Layer 4 of a small transformer language model trained on English Wikipedia (11 layers, counted from 0, width 128).
Take only the direct path to the model's output, skipping the later layers: a vector added to the residual stream pushes a token's score in proportion to its dot product with that token's output vector.

Output vectors of the tokens that the questions are about. A number n stands for n times 0.02.
"al": 4 1 -31 -4 -7 2 -7 -36 -9 -10 5 3 -24 -21 11 16 12 8 12 6 12 -19 10 -4 2 -24 13 4 8 25 7 0 -13 -14 -9 2 2 -5 5 -6 13 -24 -14 -12 -5 -17 -7 3 3 -10 -6 -10 -11 10 2 0 9 -7 -18 14 10 1 -14 11 29 -6 12 -6 11 2 -2 -1 1 28 5 -3 0 17 -5 -21 -11 7 -7 -18 3 6 -11 8 14 -6 -22 0 -13 3 12 -11 19 13 -1 31 -6 -9 -4 -8 -7 15 -3 10 8 28 7 8 0 27 -11 1 16 8 -7 -9 17 10 17 -10 10 -8 -18 -8
"ess": 2 15 4 8 21 2 0 -14 22 -21 -2 -4 1 -29 -8 21 -6 19 27 11 15 14 -14 3 -3 -12 8 13 33 -25 2 -5 -9 -15 -31 -25 -16 -2 27 6 -2 32 -4 1 -19 7 -10 9 14 -8 2 -34 14 20 -9 -13 43 -15 12 13 -28 39 -7 22 -14 -8 14 -9 14 -6 5 8 -1 -12 -18 11 -14 -14 -9 -17 12 26 4 -24 -20 30 -2 -21 4 10 12 -4 -9 18 3 -9 -30 -32 -4 5 -24 -17 19 -9 38 4 0 1 21 26 1 -11 -3 -27 0 -3 6 11 0 -4 3 5 -15 -12 -4 7 -29 3
"ember": -24 20 -18 -6 -4 -31 6 -20 8 6 39 -25 -18 4 -4 -23 28 -5 -5 -10 -11 9 -14 7 -5 -9 -9 16 37 14 -1 3 11 -12 7 -10 -19 -8 1 29 -21 18 8 6 9 21 -45 -10 -14 -21 2 -18 35 22 -5 4 -13 -7 21 -3 -34 -15 -11 14 6 5 34 28 14 -9 2 15 -9 8 16 8 2 14 -26 -32 1 -23 10 -9 27 5 13 -4 29 10 15 -6 -1 30 -20 21 -3 -38 -6 -29 -20 18 -1 -31 -1 30 -17 -9 -8 11 17 15 -18 -2 16 -14 -1 -17 -4 -8 4 25 17 -24 7 22 -18 18
"k": 15 17 7 9 14 25 5 -15 3 17 2 14 15 1 -15 -24 -5 8 33 16 15 6 2 -2 0 -14 13 -16 7 -3 -6 5 -18 14 -18 -18 9 -1 7 -12 -2 -10 -19 -6 1 -6 9 6 -30 -13 4 9 -6 4 7 20 5 -11 -7 0 -24 -1 -16 -14 -10 -3 22 5 0 -10 5 -24 1 0 6 -21 -7 11 -13 6 -13 35 3 1 -15 6 11 2 24 2 5 2 4 8 20 18 0 -9 3 0 -3 3 -2 -19 -14 -2 -16 -5 -14 -8 12 1 -12 30 -17 -1 27 -13 -1 4 1 -5 -6 15 -23 -34 -5 15
"ł": 1 -6 -12 -12 -6 -1 5 -5 0 7 11 1 -26 -7 -11 8 4 8 31 -8 7 14 2 7 12 1 -5 3 34 10 11 16 -6 20 -35 33 -17 -19 5 -13 9 -3 1 -6 9 6 -28 -5 15 -27 17 25 -15 2 28 -6 5 21 7 1 -23 23 -35 -7 15 13 9 -28 0 -10 -2 2 0 -25 14 -4 -14 -3 -10 -4 -21 23 -6 -5 -24 18 21 1 -8 3 18 -13 -1 30 5 -6 -19 -19 1 0 -53 11 -16 -13 -2 23 -28 -24 -21 -9 10 -4 -1 19 25 -13 28 27 -35 29 5 23 9 0 -22 -6 7 1
"w": -29 -2 4 -4 -10 1 16 -31 46 -1 19 -12 -44 -5 -21 -14 11 12 30 -27 0 -3 -30 43 27 -27 -31 12 85 15 20 1 38 1 -26 0 -34 -11 -3 3 -7 61 -28 15 -13 -27 -36 -14 -5 -5 28 4 14 3 -17 -22 3 9 -1 53 -30 -1 -6 37 48 38 45 0 4 9 -22 -15 5 -25 -12 -7 -24 17 -22 -10 -26 37 19 16 -7 42 -10 -9 18 -33 46 -21 -35 31 -2 29 -27 -19 7 -21 -92 31 -1 -2 -15 23 -30 10 -21 11 0 19 7 29 27 -72 24 7 -88 1 10 42 14 -11 -14 5 -10 5
"ec": -5 10 -26 20 -8 -4 16 -27 9 -21 -6 -35 -31 -17 -11 16 6 -6 -8 10 -16 3 -16 -4 -7 -10 14 1 25 4 -23 -12 -19 7 -8 -8 24 -3 -5 2 0 1 7 -16 16 -7 -8 9 12 -4 -8 -4 -12 6 20 11 13 3 38 1 -4 -3 -13 0 22 10 -18 24 9 2 -20 11 8 -8 4 29 9 0 -19 8 0 16 -1 25 -12 -7 2 15 -9 5 13 26 -2 17 -16 13 5 -2 0 -27 -24 13 -1 2 -3 7 5 23 0 -4 -16 -3 -26 1 -21 -9 10 20 -3 3 11 2 -9 12 5 -6 6 -16
" He": -3 1 -27 -15 0 -5 13 5 3 1 14 5 -19 -8 -10 -3 7 -2 3 -11 1 -1 -3 18 8 -21 -5 -4 12 17 12 -12 24 16 -11 7 -9 11 10 -3 5 19 6 4 -11 -12 26 -17 3 4 3 21 -1 -12 4 -11 -6 -15 0 -7 1 0 3 -6 -13 22 10 6 6 1 1 -3 -17 -12 2 10 -6 2 -8 18 -17 26 -4 10 1 24 -5 15 6 -4 11 -16 -24 -9 -8 -7 4 -5 -20 -16 -24 -4 16 -16 2 7 13 -19 -28 -3 32 0 3 -6 16 -11 11 -1 -14 -7 13 -2 5 -7 -7 23 17 0
"M": -28 -1 4 -6 -9 1 17 -32 46 -3 20 -12 -46 -4 -22 -13 10 10 29 -27 -1 -4 -33 45 26 -28 -31 11 85 15 20 1 38 0 -26 0 -33 -11 -3 3 -7 59 -27 16 -14 -26 -36 -14 -7 -4 27 5 13 4 -17 -20 4 9 -2 54 -30 -2 -5 36 49 37 46 0 4 10 -22 -16 6 -25 -11 -7 -24 16 -21 -11 -26 38 19 15 -9 43 -10 -11 18 -34 47 -22 -36 32 -3 30 -27 -19 6 -21 -93 31 -2 -1 -17 23 -29 9 -22 12 -1 20 6 28 30 -72 24 8 -85 2 11 43 14 -12 -13 6 -10 4
"≥": -1 -39 -8 10 -2 14 45 -27 38 4 25 -21 -53 1 -18 -6 15 28 4 -11 -6 4 1 4 0 -13 -2 17 10 11 4 -5 28 -20 -3 -13 -11 -8 16 -4 -8 16 9 -2 -10 10 -23 -6 -5 5 0 -3 24 25 -19 -23 -17 3 9 31 7 -23 -30 4 17 -1 8 17 -4 -10 -10 -7 -1 -17 -27 23 -24 22 -9 -37 -20 31 2 4 -22 27 4 -19 25 -2 24 15 -1 0 10 9 -10 -16 -5 -10 -32 7 -18 8 -3 24 -5 -15 4 15 -33 6 14 21 7 -38 17 0 -41 18 -3 39 25 16 -23 2 24 -7
" h": -1 6 -16 -3 1 4 19 -6 5 10 4 -5 1 6 -10 18 -10 16 -9 -9 10 4 6 -14 11 -1 -7 6 0 2 -5 -14 17 -3 9 0 -29 5 3 -8 10 3 22 -7 -14 9 -2 -12 -7 7 5 3 4 -14 2 -8 -22 10 -5 16 5 11 8 -7 2 12 -11 -7 5 5 9 5 -21 8 3 3 22 -17 16 10 -14 27 -11 -2 0 10 -4 -7 -5 -13 17 20 -5 -13 -3 -4 -7 16 -9 10 -10 5 -14 6 -13 9 7 -7 -15 4 -9 -1 10 7 -3 -2 1 4 -1 -5 -8 8 -9 2 -22 -10 -17 3

Output weights of attention head 3. The head adds the sum of these rows, row i times number i of z. A number n stands for n times 0.013.
o0: -25 16 18 -41 -52 19 10 -14 33 -20 -1 26 -12 -10 -55 14 11 29 -12 13 47 14 -12 -2 19 15 -21 18 1 49 -49 -50 2 -2 -17 26 -14 31 24 3 22 -11 13 17 -4 3 47 19 14 -2 16 -55 -37 15 4 -21 25 51 25 12 -52 -6 44 -19 -3 20 1 -15 -8 24 11 -7 56 -24 20 69 17 -34 -39 11 -21 -23 -10 2 38 -30 -19 21 9 22 19 5 18 -26 8 -32 -10 -12 43 4 -48 20 14 -38 -48 17 -14 31 -20 -7 32 -7 -15 -6 10 -40 -15 38 -5 28 -8 59 56 -1 10 31 -12 -5
o1: 4 21 -44 -14 19 31 2 -27 -4 -34 -16 5 13 4 -8 -11 12 16 16 -62 -37 -50 0 -20 15 29 -33 -7 -36 -39 -8 15 -16 15 -14 -64 12 0 35 -47 -31 -1 -8 1 -7 15 -20 12 34 38 -18 9 14 1 11 8 1 -30 18 -10 -5 47 -4 4 -46 10 12 35 -20 31 -21 -21 56 -8 9 55 -30 -13 1 23 -6 2 30 -11 21 40 42 -12 29 -37 -9 -4 20 4 -14 -12 -7 -20 73 18 -3 13 -32 35 25 51 -32 23 -19 3 -45 -24 -20 7 -6 31 38 -36 -32 10 -9 19 12 14 -8 35 4 11
o2: 13 37 -16 -11 -5 34 11 7 13 7 -13 -3 -18 -51 35 44 9 -68 -30 -6 12 22 -16 18 -11 8 -1 -24 19 -16 5 -23 7 10 1 3 25 11 -5 35 75 -5 0 0 5 2 5 -11 8 -32 26 -8 -9 5 20 12 -7 37 11 8 6 -6 -31 -26 53 -8 -26 39 14 51 -3 48 20 -36 -20 -15 0 29 11 39 3 14 -7 5 13 36 -44 -7 40 24 -83 -23 -7 5 -17 33 13 -17 57 -35 -3 -11 39 62 -27 -22 37 17 41 -3 17 -4 5 5 -25 35 0 -48 -19 9 -33 2 5 7 -12 43 41 -29
o3: 0 -12 10 -6 27 31 33 2 7 -20 -7 1 5 -19 14 1 -17 -7 3 -17 12 -7 -13 4 -27 -11 11 -12 -25 -42 18 11 22 -6 -30 -8 2 -2 11 14 15 17 2 -14 -11 26 8 -19 -11 -13 -5 -12 29 17 25 12 -35 2 1 -15 -2 -13 -16 -23 -25 -21 -10 6 6 -10 3 37 17 16 -44 -1 3 0 -6 12 -1 15 4 -5 16 -4 3 25 23 0 43 -24 -13 6 -5 13 -12 7 -20 1 -10 5 -11 21 8 -12 6 24 3 -24 -5 0 6 -3 -16 13 5 -17 11 -22 19 9 27 5 -1 -3 -1 -11
o4: 9 22 12 -42 -25 23 7 -26 -6 -10 19 -10 -5 12 5 -58 19 -6 -69 -52 -5 -11 -11 -17 11 39 -35 2 19 -20 9 1 -31 32 21 16 4 2 -49 -16 7 19 7 -39 -2 -47 9 -43 24 56 1 15 -14 0 -10 -2 7 5 61 38 -10 -8 -28 17 -27 57 3 10 -18 -3 13 9 16 8 39 34 6 15 21 -3 18 -21 32 -33 39 13 -8 17 2 -39 0 -32 1 13 -11 -16 -2 1 -9 6 24 -24 7 34 25 13 -6 -17 -35 -6 -23 -40 -4 25 4 5 15 21 18 20 20 2 15 -11 15 -14 -22 -10
o5: 27 -30 -29 -16 36 34 -17 -10 -21 -50 -19 32 -44 -22 -6 -46 5 7 8 3 19 -9 -8 28 -25 7 -40 -29 15 -28 37 -24 -28 -6 -14 -4 15 22 9 2 60 -39 -15 20 25 -20 -46 5 -1 -14 7 -48 -20 -30 -17 1 23 -17 -3 -14 -18 33 -27 5 10 -9 -11 10 -29 25 5 4 18 -37 -43 68 6 -9 -19 2 -13 11 33 -1 -11 17 24 32 37 8 6 -11 32 -12 16 3 21 15 20 -18 41 2 -30 44 28 -31 9 -3 -56 -4 21 -14 19 10 -5 45 31 -32 -2 29 -4 39 2 -17 14 39 -5 12
o6: 4 -6 31 3 -18 17 -10 -32 12 23 -19 -27 -14 5 -7 15 -4 -23 15 -1 0 15 -35 16 18 0 18 17 -11 26 24 -18 14 -28 9 -14 15 45 30 30 19 -13 -25 -21 -1 -30 -10 21 32 8 38 9 -11 -29 10 -16 -27 28 -27 11 -22 43 -8 -27 34 -21 33 -57 -18 20 1 25 -39 -19 -11 26 3 -6 4 -21 -15 -14 20 11 7 1 2 -36 6 36 -17 -68 7 -47 -6 21 -56 -16 -8 -12 -13 16 11 8 -26 -6 9 0 -30 -8 11 18 5 15 -42 30 1 20 -21 -35 68 -8 32 28 -8 -4 39 -35
o7: -31 -53 -25 -29 17 12 -15 25 -24 -22 -12 8 29 52 20 25 0 22 -27 -17 -13 -6 -43 28 13 -9 -43 1 2 1 -28 31 14 11 -8 7 -19 -49 2 -8 -35 44 23 23 16 5 20 -19 -19 26 8 10 10 -7 46 7 -22 -5 18 35 4 49 3 -17 12 -82 -30 24 13 79 -27 -41 -30 10 20 50 32 33 -6 13 -22 31 17 -28 41 -10 -15 6 -3 20 41 -33 50 -10 0 5 -19 2 -14 -30 9 74 16 -30 18 -31 -10 -2 -46 -19 45 22 31 -44 0 20 -16 48 -15 -32 -17 7 -17 41 -42 1 -15 -12
o8: 14 1 -24 -10 -39 9 -3 11 -7 28 -6 10 -22 -7 2 3 -12 -13 19 3 -7 -46 2 19 22 0 33 -5 -4 54 -24 -26 8 5 23 13 -20 24 -18 10 35 -4 26 19 28 -39 -8 -10 -5 -9 -1 16 10 30 -9 -10 0 19 -29 29 -1 -9 -9 -48 -11 -1 32 6 23 14 31 8 10 -11 32 -15 -11 -20 -10 -49 -25 -1 3 -8 14 -27 -15 30 -15 31 23 -25 9 1 38 -25 23 -9 -26 8 -9 -1 -15 -11 -14 -3 9 -4 -50 28 -1 -4 6 -22 9 -26 -5 -28 6 -30 -29 -2 -22 54 -29 -35 -6 -4
o9: 49 -17 -13 17 -35 22 -21 30 67 -18 0 15 10 -28 -13 27 14 11 -25 -50 34 25 19 -27 -5 41 14 5 13 15 7 40 -28 -31 -57 -2 4 17 11 -22 10 27 -3 25 -3 -29 10 -17 21 -30 -22 -31 -19 -15 -34 1 12 -10 -3 12 -1 1 26 14 -10 30 -47 29 -19 -28 -2 36 2 -30 -17 55 6 -10 -19 -31 57 -33 -25 -7 -1 2 -2 44 27 -30 34 49 -62 28 49 -46 -6 -25 22 -4 0 -10 5 13 -2 -21 32 -6 36 -19 -16 4 42 17 40 -16 3 55 20 -19 -15 -45 -50 -2 -4 -15 -68 12
o10: 4 13 42 -31 5 -13 2 18 10 3 39 29 9 -31 10 -1 2 -4 -29 -21 13 18 -1 7 -8 11 26 -46 4 -30 -18 -14 38 -54 3 30 -1 9 -24 56 -4 25 53 6 14 43 8 -5 1 -12 -16 0 10 -40 18 3 21 8 -36 -12 1 29 21 -31 3 -34 -6 -84 -9 6 29 -3 38 -3 -18 2 30 22 -24 -10 -45 -25 -29 -5 -6 -5 -9 20 -7 5 23 -14 -21 38 1 5 41 35 -45 -14 -4 13 6 -32 50 -3 46 10 -24 12 -16 -39 -1 42 -12 -16 -10 3 20 -5 9 31 1 -49 11 20 14 54
o11: 20 -12 6 11 0 17 -26 17 -49 -7 -3 -5 -25 -24 -3 13 14 4 2 17 40 -13 10 12 6 8 -15 -73 -25 -7 -14 -1 37 -47 -19 24 -22 51 10 -28 74 -55 14 8 48 33 -25 -28 -7 12 5 1 -1 -3 11 14 20 27 -20 -5 38 -39 16 34 17 -24 -37 21 6 -3 1 36 10 -23 23 84 -16 -4 38 6 68 0 -25 -10 -7 -35 -17 -29 28 -1 -34 -24 -30 40 33 10 -8 3 -11 -66 -21 6 -63 -8 15 -19 -7 14 -14 -18 -79 35 20 33 -34 24 -11 -4 -27 -3 -6 -11 -32 -7 -14 -41 -36 -29
o12: -5 5 5 23 26 -44 4 -3 62 34 20 3 2 -16 3 28 32 28 -37 31 -1 43 22 22 13 -8 3 -31 -21 20 -13 16 -11 11 -2 -2 11 -5 10 4 -4 -18 -7 5 23 7 -27 45 38 -13 -44 46 28 17 -2 52 8 -42 -31 -59 -30 -2 -21 19 5 30 43 -46 -28 -40 -44 8 -29 -16 -2 -7 -9 2 -9 11 5 3 30 37 8 33 -38 -12 -2 5 -59 16 -3 5 14 15 -2 -52 -47 -42 -3 4 -22 11 5 8 -19 -37 -10 13 -6 19 -15 1 30 -12 27 -28 -1 -34 34 1 12 -11 -2 2 10 -7
o13: 17 32 -37 6 -7 30 -11 -6 46 11 28 41 -7 21 -5 37 24 -39 -74 -26 -20 21 44 10 11 8 7 -29 -29 -39 -6 -1 -56 -24 7 -13 -29 -10 9 29 -2 48 52 -18 27 -34 -2 -59 8 30 -7 31 -7 -25 -17 -7 -24 27 -8 25 7 24 12 -39 -10 28 6 21 12 -29 -12 6 -3 13 0 79 9 -11 23 -42 -5 31 -21 -27 34 -16 -4 -3 12 -13 14 -41 -44 -39 -4 -22 -15 12 4 8 -2 -19 23 91 -4 -9 19 1 -33 38 -12 -2 -64 -27 -24 -26 32 -22 5 11 9 6 -29 -27 26 4 27 12
o14: 18 -27 7 -12 9 -64 12 -40 30 5 25 66 -44 -33 -24 -2 55 -48 -26 8 9 13 -6 -6 9 14 13 -8 -17 -15 28 1 33 -5 5 5 11 38 25 13 -24 2 7 -19 17 13 10 59 34 49 -12 -1 -52 0 22 -29 15 3 5 13 -11 -23 -41 2 -16 24 -8 21 -43 -75 15 -32 13 35 35 40 -40 22 44 -61 -21 -16 22 -33 18 30 -28 -30 4 -30 41 -9 8 4 -3 34 -4 -8 -35 -36 16 -11 -48 -7 21 -12 -64 22 -1 -6 -58 18 26 0 -4 40 30 -13 -16 1 14 34 19 -12 10 15 -3 59
o15: 11 11 -24 -12 10 2 2 -12 -24 -1 -12 2 7 10 15 13 -5 4 55 20 -29 -7 23 -8 -16 -12 14 13 11 -23 -35 -14 20 23 -3 24 14 -30 23 -33 9 -17 11 9 -33 -18 9 5 4 40 17 -19 23 38 15 18 2 13 11 -2 16 -10 8 -6 1 -21 -10 -23 -21 40 20 2 3 -15 -15 -7 31 -9 3 25 24 18 2 42 -26 1 16 -10 2 38 16 -23 -2 8 11 14 28 0 -17 15 -6 0 -18 -33 10 5 20 4 -19 -26 18 -36 19 -15 4 4 -25 -16 -19 -18 4 -55 -26 -20 -39 -56 19 -15
o16: 16 -28 29 5 -19 36 49 30 1 12 15 21 22 16 -5 53 7 -2 2 -20 -3 -11 9 9 39 3 -17 25 -7 -57 7 -29 14 7 4 0 -35 14 31 22 -7 -22 -21 -15 14 1 -45 41 18 21 -41 0 -14 -5 -8 48 -49 12 -36 24 -32 -19 50 -15 8 -26 14 -32 -29 -25 -40 -46 10 16 4 43 -5 -58 10 18 21 20 -11 4 0 17 -12 -6 -35 8 36 -13 -17 2 -29 -5 -24 67 30 -3 -17 3 -13 47 23 24 23 -10 -65 28 -40 30 -21 33 -48 11 -51 45 34 -33 4 -2 -6 -10 -18 -68 -2 -8
o17: 21 -23 19 25 -48 -4 -18 -14 3 20 -32 0 -67 57 -34 -11 10 1 8 35 -15 17 -2 -8 -46 7 -2 -45 68 39 42 -2 4 13 -4 52 34 12 -42 -8 26 -29 -3 -30 2 7 -12 -40 -27 -15 -16 -13 -16 15 5 2 -4 -7 4 8 -6 -56 6 17 28 -2 -27 -47 13 23 -21 -16 1 2 25 11 44 -19 16 -22 8 -30 -36 8 26 -10 4 -17 9 35 -64 -20 -32 -24 13 14 2 23 -37 -34 13 5 0 -2 3 28 13 13 1 3 36 -16 -2 8 -45 26 -1 23 22 39 12 0 5 -37 -4 27 2 -46
o18: -32 -30 32 -23 8 -11 16 13 -4 37 -6 7 39 -32 -10 32 -9 14 -33 4 -33 37 -50 -14 18 -3 8 -34 20 -29 11 -50 -21 36 42 37 -45 -31 -6 25 -2 10 17 -15 10 38 46 7 38 -20 -16 -19 -23 -28 -15 -3 13 11 -74 18 7 -10 11 -12 76 5 -22 27 51 8 56 -21 -63 -31 13 27 10 8 12 20 -35 -8 -2 -7 1 -9 -18 45 -83 11 25 23 -13 -41 -5 -31 14 11 -42 12 19 1 -20 10 29 -5 -20 -27 3 13 -11 2 -12 -6 9 10 -53 28 -2 2 42 6 -33 -27 -46 -13 -6 33
o19: 27 -3 24 38 9 16 17 -33 -1 21 -13 -22 -45 -43 68 3 -2 14 -13 2 -36 -12 -70 4 49 16 -2 -13 11 -32 4 -9 -9 6 23 64 -1 -30 11 -14 43 32 4 -5 -25 -15 -2 -73 12 53 70 -1 37 6 -10 20 -43 -26 -10 9 43 -5 -1 -25 -67 0 -34 -20 13 25 -6 22 15 25 -5 -15 -20 -23 50 4 -13 20 4 -11 -19 18 9 29 -5 -1 13 18 0 -8 8 0 -11 -27 -1 -25 -1 4 10 -3 -16 -5 0 55 13 13 -10 -37 -41 -17 35 26 -5 -13 -16 5 0 19 21 18 -67 -51 -41 -42
o20: -22 -15 50 -18 43 1 -20 -9 -14 -5 -5 -3 46 0 7 -11 -19 19 44 -21 24 -23 13 24 -44 -6 3 21 4 -43 28 -8 -3 -26 19 -7 -12 -11 -23 -15 -16 -28 -49 11 -2 -2 -12 -44 32 5 12 21 25 -28 -26 41 19 -31 25 -22 -8 21 -13 -7 44 7 31 23 -4 20 -5 -27 17 27 -13 -30 -17 33 8 0 -16 1 -18 30 14 15 9 -48 32 1 -23 -39 -22 7 -44 28 -4 26 -4 18 12 -14 5 1 18 -14 45 -15 48 15 24 -4 -1 16 -19 6 42 -45 -43 -33 32 0 -2 -51 -2 -5 37 30
o21: -23 25 19 31 26 -5 6 -10 2 9 -4 -5 12 -3 18 -1 29 -3 2 11 -22 5 17 -14 7 10 12 7 -11 10 8 15 16 19 4 11 7 10 22 7 -14 14 -15 -28 5 12 33 5 -4 5 -27 16 23 -23 -6 29 11 -2 -13 -12 18 -14 -2 13 43 8 3 -10 20 -12 0 22 -4 -10 -1 -33 -35 6 12 7 48 22 12 20 -1 8 -20 -12 -34 13 8 27 -28 9 7 15 4 -12 -10 -7 19 0 22 -9 -8 -14 10 -5 42 -4 -3 40 -6 40 10 4 -2 -3 3 6 15 -20 23 4 -34 -8 6 -2
o22: 0 -42 2 26 -15 -22 10 13 -15 39 5 2 13 3 9 8 -14 -26 -24 33 33 -5 -29 -13 1 -34 55 -8 -48 -38 -2 10 -37 -31 -14 41 -8 -25 -13 17 45 -7 28 36 3 35 7 6 27 -14 -8 15 3 -31 18 2 -11 25 -49 39 -6 13 4 4 -11 46 -7 -12 21 -16 -13 3 10 13 -16 42 1 -38 -13 -19 -24 12 3 -64 -3 -14 4 12 36 2 44 6 -3 1 -7 33 36 -3 -19 7 -28 9 -10 9 1 3 13 0 -18 26 2 7 -71 -28 15 -51 13 -5 35 -37 17 29 -48 22 -47 -50 20 4
o23: 2 -15 5 40 32 -9 17 4 -32 19 -18 14 12 -10 -51 48 44 6 53 13 20 -20 12 1 17 -1 -11 -23 2 -51 6 23 -25 0 -59 53 18 -21 17 7 2 -51 -7 -20 -40 13 -7 26 31 -57 10 7 -50 -14 -23 11 -13 -41 5 22 -11 22 9 7 -28 75 5 -34 29 3 11 -29 -2 -10 -3 33 25 -39 7 2 -41 0 -5 -71 -53 -3 9 -5 9 30 -36 3 3 -5 -19 -29 32 21 -20 9 -27 -10 -6 -1 -1 -2 -36 -3 -21 12 28 23 17 -14 3 1 31 -49 26 -35 30 72 -22 13 12 -29 63 47
o24: 6 25 14 -43 -24 41 46 -1 9 -44 7 -4 -31 11 19 -11 -3 -38 -23 -16 19 -50 24 -25 8 -1 -21 2 -27 -21 33 -12 -13 19 6 -16 -1 -22 -13 34 -5 11 17 -42 9 42 38 -42 -2 12 -16 10 -22 -19 -8 -7 33 35 3 -6 1 -30 -8 -1 -2 -3 -21 -53 16 -25 -34 24 14 -20 15 -27 -17 -42 -37 24 -7 -7 13 -50 26 4 34 12 11 6 10 4 -66 30 -37 -16 9 24 35 -9 6 -5 2 -45 16 13 25 -37 -1 -33 22 3 2 9 -6 5 36 13 16 14 40 -14 -8 8 -1 3 19 36
o25: 1 -18 -33 -26 -12 4 2 27 -19 22 13 -12 -25 0 4 4 -4 -52 -22 15 27 -15 -38 -19 -30 6 11 2 14 -4 4 35 52 -4 31 -31 -5 39 -35 20 -22 -31 -45 4 7 1 21 19 -35 -8 -38 -13 -6 10 21 7 -41 -19 -41 13 22 -23 -3 5 26 -3 4 2 -47 26 0 19 -19 32 23 -85 -10 -26 17 12 2 -38 -4 40 -10 7 -11 -11 15 -4 14 -45 26 -4 -11 41 26 -30 31 -17 -31 0 -8 8 21 -8 -1 30 40 45 -18 48 57 49 6 65 7 14 -10 -4 -4 4 -8 0 3 9 7 29
o26: -20 6 0 12 -30 -7 17 -28 -15 8 -21 -31 -33 -8 -31 5 26 -43 -48 42 -20 25 -16 3 -22 -3 14 24 16 -19 31 13 10 -13 -33 17 -28 -5 -53 -24 15 31 -40 -15 8 -49 47 21 -24 4 0 -10 -44 -21 12 -22 38 19 -34 45 -39 63 -17 28 -18 60 -11 -31 -75 -7 -10 26 21 7 20 2 -28 -19 5 27 -4 -21 9 13 -9 2 -50 -6 -10 -34 8 -13 27 -8 -24 -16 -24 -58 14 0 8 27 19 0 8 -19 -10 26 -16 8 28 29 26 5 31 38 9 47 2 -22 30 10 2 -41 -36 9 -8 -16
o27: 34 2 28 -44 34 13 -2 19 27 -11 19 11 33 -46 5 23 -2 0 -15 -31 29 24 14 0 12 -7 21 -60 12 -2 2 -43 38 -22 2 22 26 24 -14 -34 7 7 21 16 12 -47 -29 -19 45 12 -55 16 6 52 -22 12 -41 -31 9 22 -9 -25 -44 -14 -22 38 -9 8 -43 46 41 42 -16 21 27 4 -1 27 28 17 32 11 20 -9 29 -12 -56 19 -24 5 -20 -59 -2 0 28 -4 12 1 -35 -9 5 34 25 -38 14 -47 24 5 -33 -14 5 -13 18 -5 17 -11 5 -20 30 -42 -14 -22 -35 -16 26 -33 -12 -17
o28: 16 -51 51 26 16 37 -11 -12 -4 25 -35 -20 10 3 9 -13 7 23 35 2 -40 -41 6 16 -37 -21 -2 42 -20 13 5 -53 -40 26 25 3 -47 5 -5 -40 -23 35 17 -14 13 -33 -8 -38 36 1 22 46 4 -20 15 10 35 22 -9 -30 4 -5 -44 -25 59 14 49 9 9 -8 7 43 14 21 -3 -15 1 32 -10 -28 -5 -8 8 -20 35 -54 -23 0 19 17 -43 -21 -30 -9 2 -1 -30 10 32 -7 13 -4 -20 32 -13 36 -9 -33 48 11 -29 18 -18 -5 -14 18 32 -5 -40 11 -17 -16 23 34 45 -12 -2 40
o29: 7 22 -30 7 59 14 29 -27 13 -5 2 -27 -20 25 20 5 -23 11 -55 -47 17 -10 64 1 13 4 7 3 -12 -18 -10 22 11 15 -37 -13 -9 3 -7 4 27 -10 6 -25 6 -54 -19 -8 -33 -32 -44 -3 18 10 -23 1 -44 -17 -23 -19 -23 -25 2 -2 11 -2 -5 28 23 -36 35 44 12 18 -22 16 -4 -11 17 30 33 -25 -19 17 29 -7 -6 28 21 29 -25 -7 7 2 27 32 17 -19 12 18 1 -22 -5 41 -39 -3 -14 15 0 -12 -3 5 34 -39 -43 30 19 -59 20 -30 -19 4 16 10 19 7 -28 -34
o30: 32 -27 -16 42 3 -7 8 8 45 -6 -43 11 -7 28 -32 13 -33 16 -20 23 -20 -25 -19 -39 -46 -41 -18 -19 -32 -6 -7 50 40 8 15 -19 -19 -27 -21 -29 -21 -4 22 41 -17 -2 -5 35 1 -17 -3 21 15 -2 23 -17 -27 -9 8 -11 -20 3 -4 -22 12 15 -28 42 7 27 -4 7 22 9 12 -6 -14 27 -28 -6 14 -6 -5 6 12 9 -33 -22 29 21 -14 5 9 -22 31 -16 -20 22 13 -39 10 53 4 26 -9 41 20 -7 2 -3 3 34 -33 -67 8 -8 -38 12 16 4 -19 2 -21 37 -7 23 -25 34
o31: 14 12 39 27 -61 -26 33 6 56 -15 -3 -1 8 -14 -38 11 10 22 8 -37 -14 14 4 20 41 1 41 -8 43 -19 -23 -35 36 20 -17 14 -6 16 -80 -19 -17 -62 -34 6 2 -65 -3 6 29 -6 18 11 20 -18 -25 39 -5 -35 43 -7 -19 3 43 -5 -23 35 12 69 17 -10 -8 -12 -1 21 19 -12 59 -14 -28 2 24 -19 -6 15 33 29 -53 5 -28 -29 -12 -11 -1 -1 -24 17 5 54 -2 -27 -6 -5 14 21 -17 -4 -10 -5 31 -21 28 -61 -14 11 -19 -3 -15 -31 20 -57 -51 -11 30 16 8 -12 -4 10

Each question shows a token from some text and the vector z that the head gathered there. A number n stands for n times 0.023.

"Z": 29 -17 0 -5 -15 -17 -1 8 12 7 13 1 10 -1 -5 8 15 -1 17 -10 -34 -6 8 -5 -30 -8 -24 7 -11 -6 -4 20
Which two tokens does it push up most, strongest first? " h", "ec"

"or": 19 2 2 -9 -4 -4 -15 -1 15 7 14 -9 34 13 17 -3 19 -21 13 -26 -18 12 0 -6 -6 -4 -13 8 22 11 -5 7
Which three tokens does it push up most, strongest first? "ember", "≥", " h"

"2": 12 3 -11 -1 7 -8 -9 14 21 14 0 -17 13 36 12 -1 29 -23 -9 7 -40 -11 23 3 20 -23 -21 4 -15 3 -20 6
Which two tokens does it push up most, strongest first? " h", " He"

"p": -4 -23 -13 -3 -12 0 12 13 17 -6 -11 -9 10 -15 0 9 0 -13 -13 -20 -2 2 -13 7 4 -6 -32 21 16 5 -9 -4
Which of these tokens does it push down most? "ec"

"o": 14 13 -5 -12 27 28 14 23 3 -5 11 -8 13 18 9 -17 33 -12 -6 -4 -4 -12 -19 11 16 -18 24 26 10 7 1 6
Which of these tokens does it push down most? "k"

"-": 6 -6 5 6 4 11 17 19 15 -8 -6 -7 6 -1 5 7 -10 -17 -18 6 -17 1 10 11 8 -7 20 27 -1 9 1 -1
Pushed up most: " He"

"l": -1 -15 -1 -28 4 -12 -6 3 1 16 -42 -46 47 15 -24 -3 -3 -29 -2 -17 -26 -8 -17 6 12 -14 23 30 5 1 -12 16
Which of these tokens does it push down most? "≥"

" in": 1 0 1 -3 -11 25 6 5 10 -1 -4 -10 8 8 -6 -10 -14 -21 -20 -16 -16 5 -9 14 5 -28 -21 10 -1 4 -12 -10
Pushed up most: "ess"

";": 0 1 15 0 -10 5 -3 42 11 -10 -34 9 4 5 -19 19 5 21 -5 -1 -31 -3 20 14 3 -15 -22 6 -12 -2 2 7
Which two tokens does it push up most, strongest first? "ec", " h"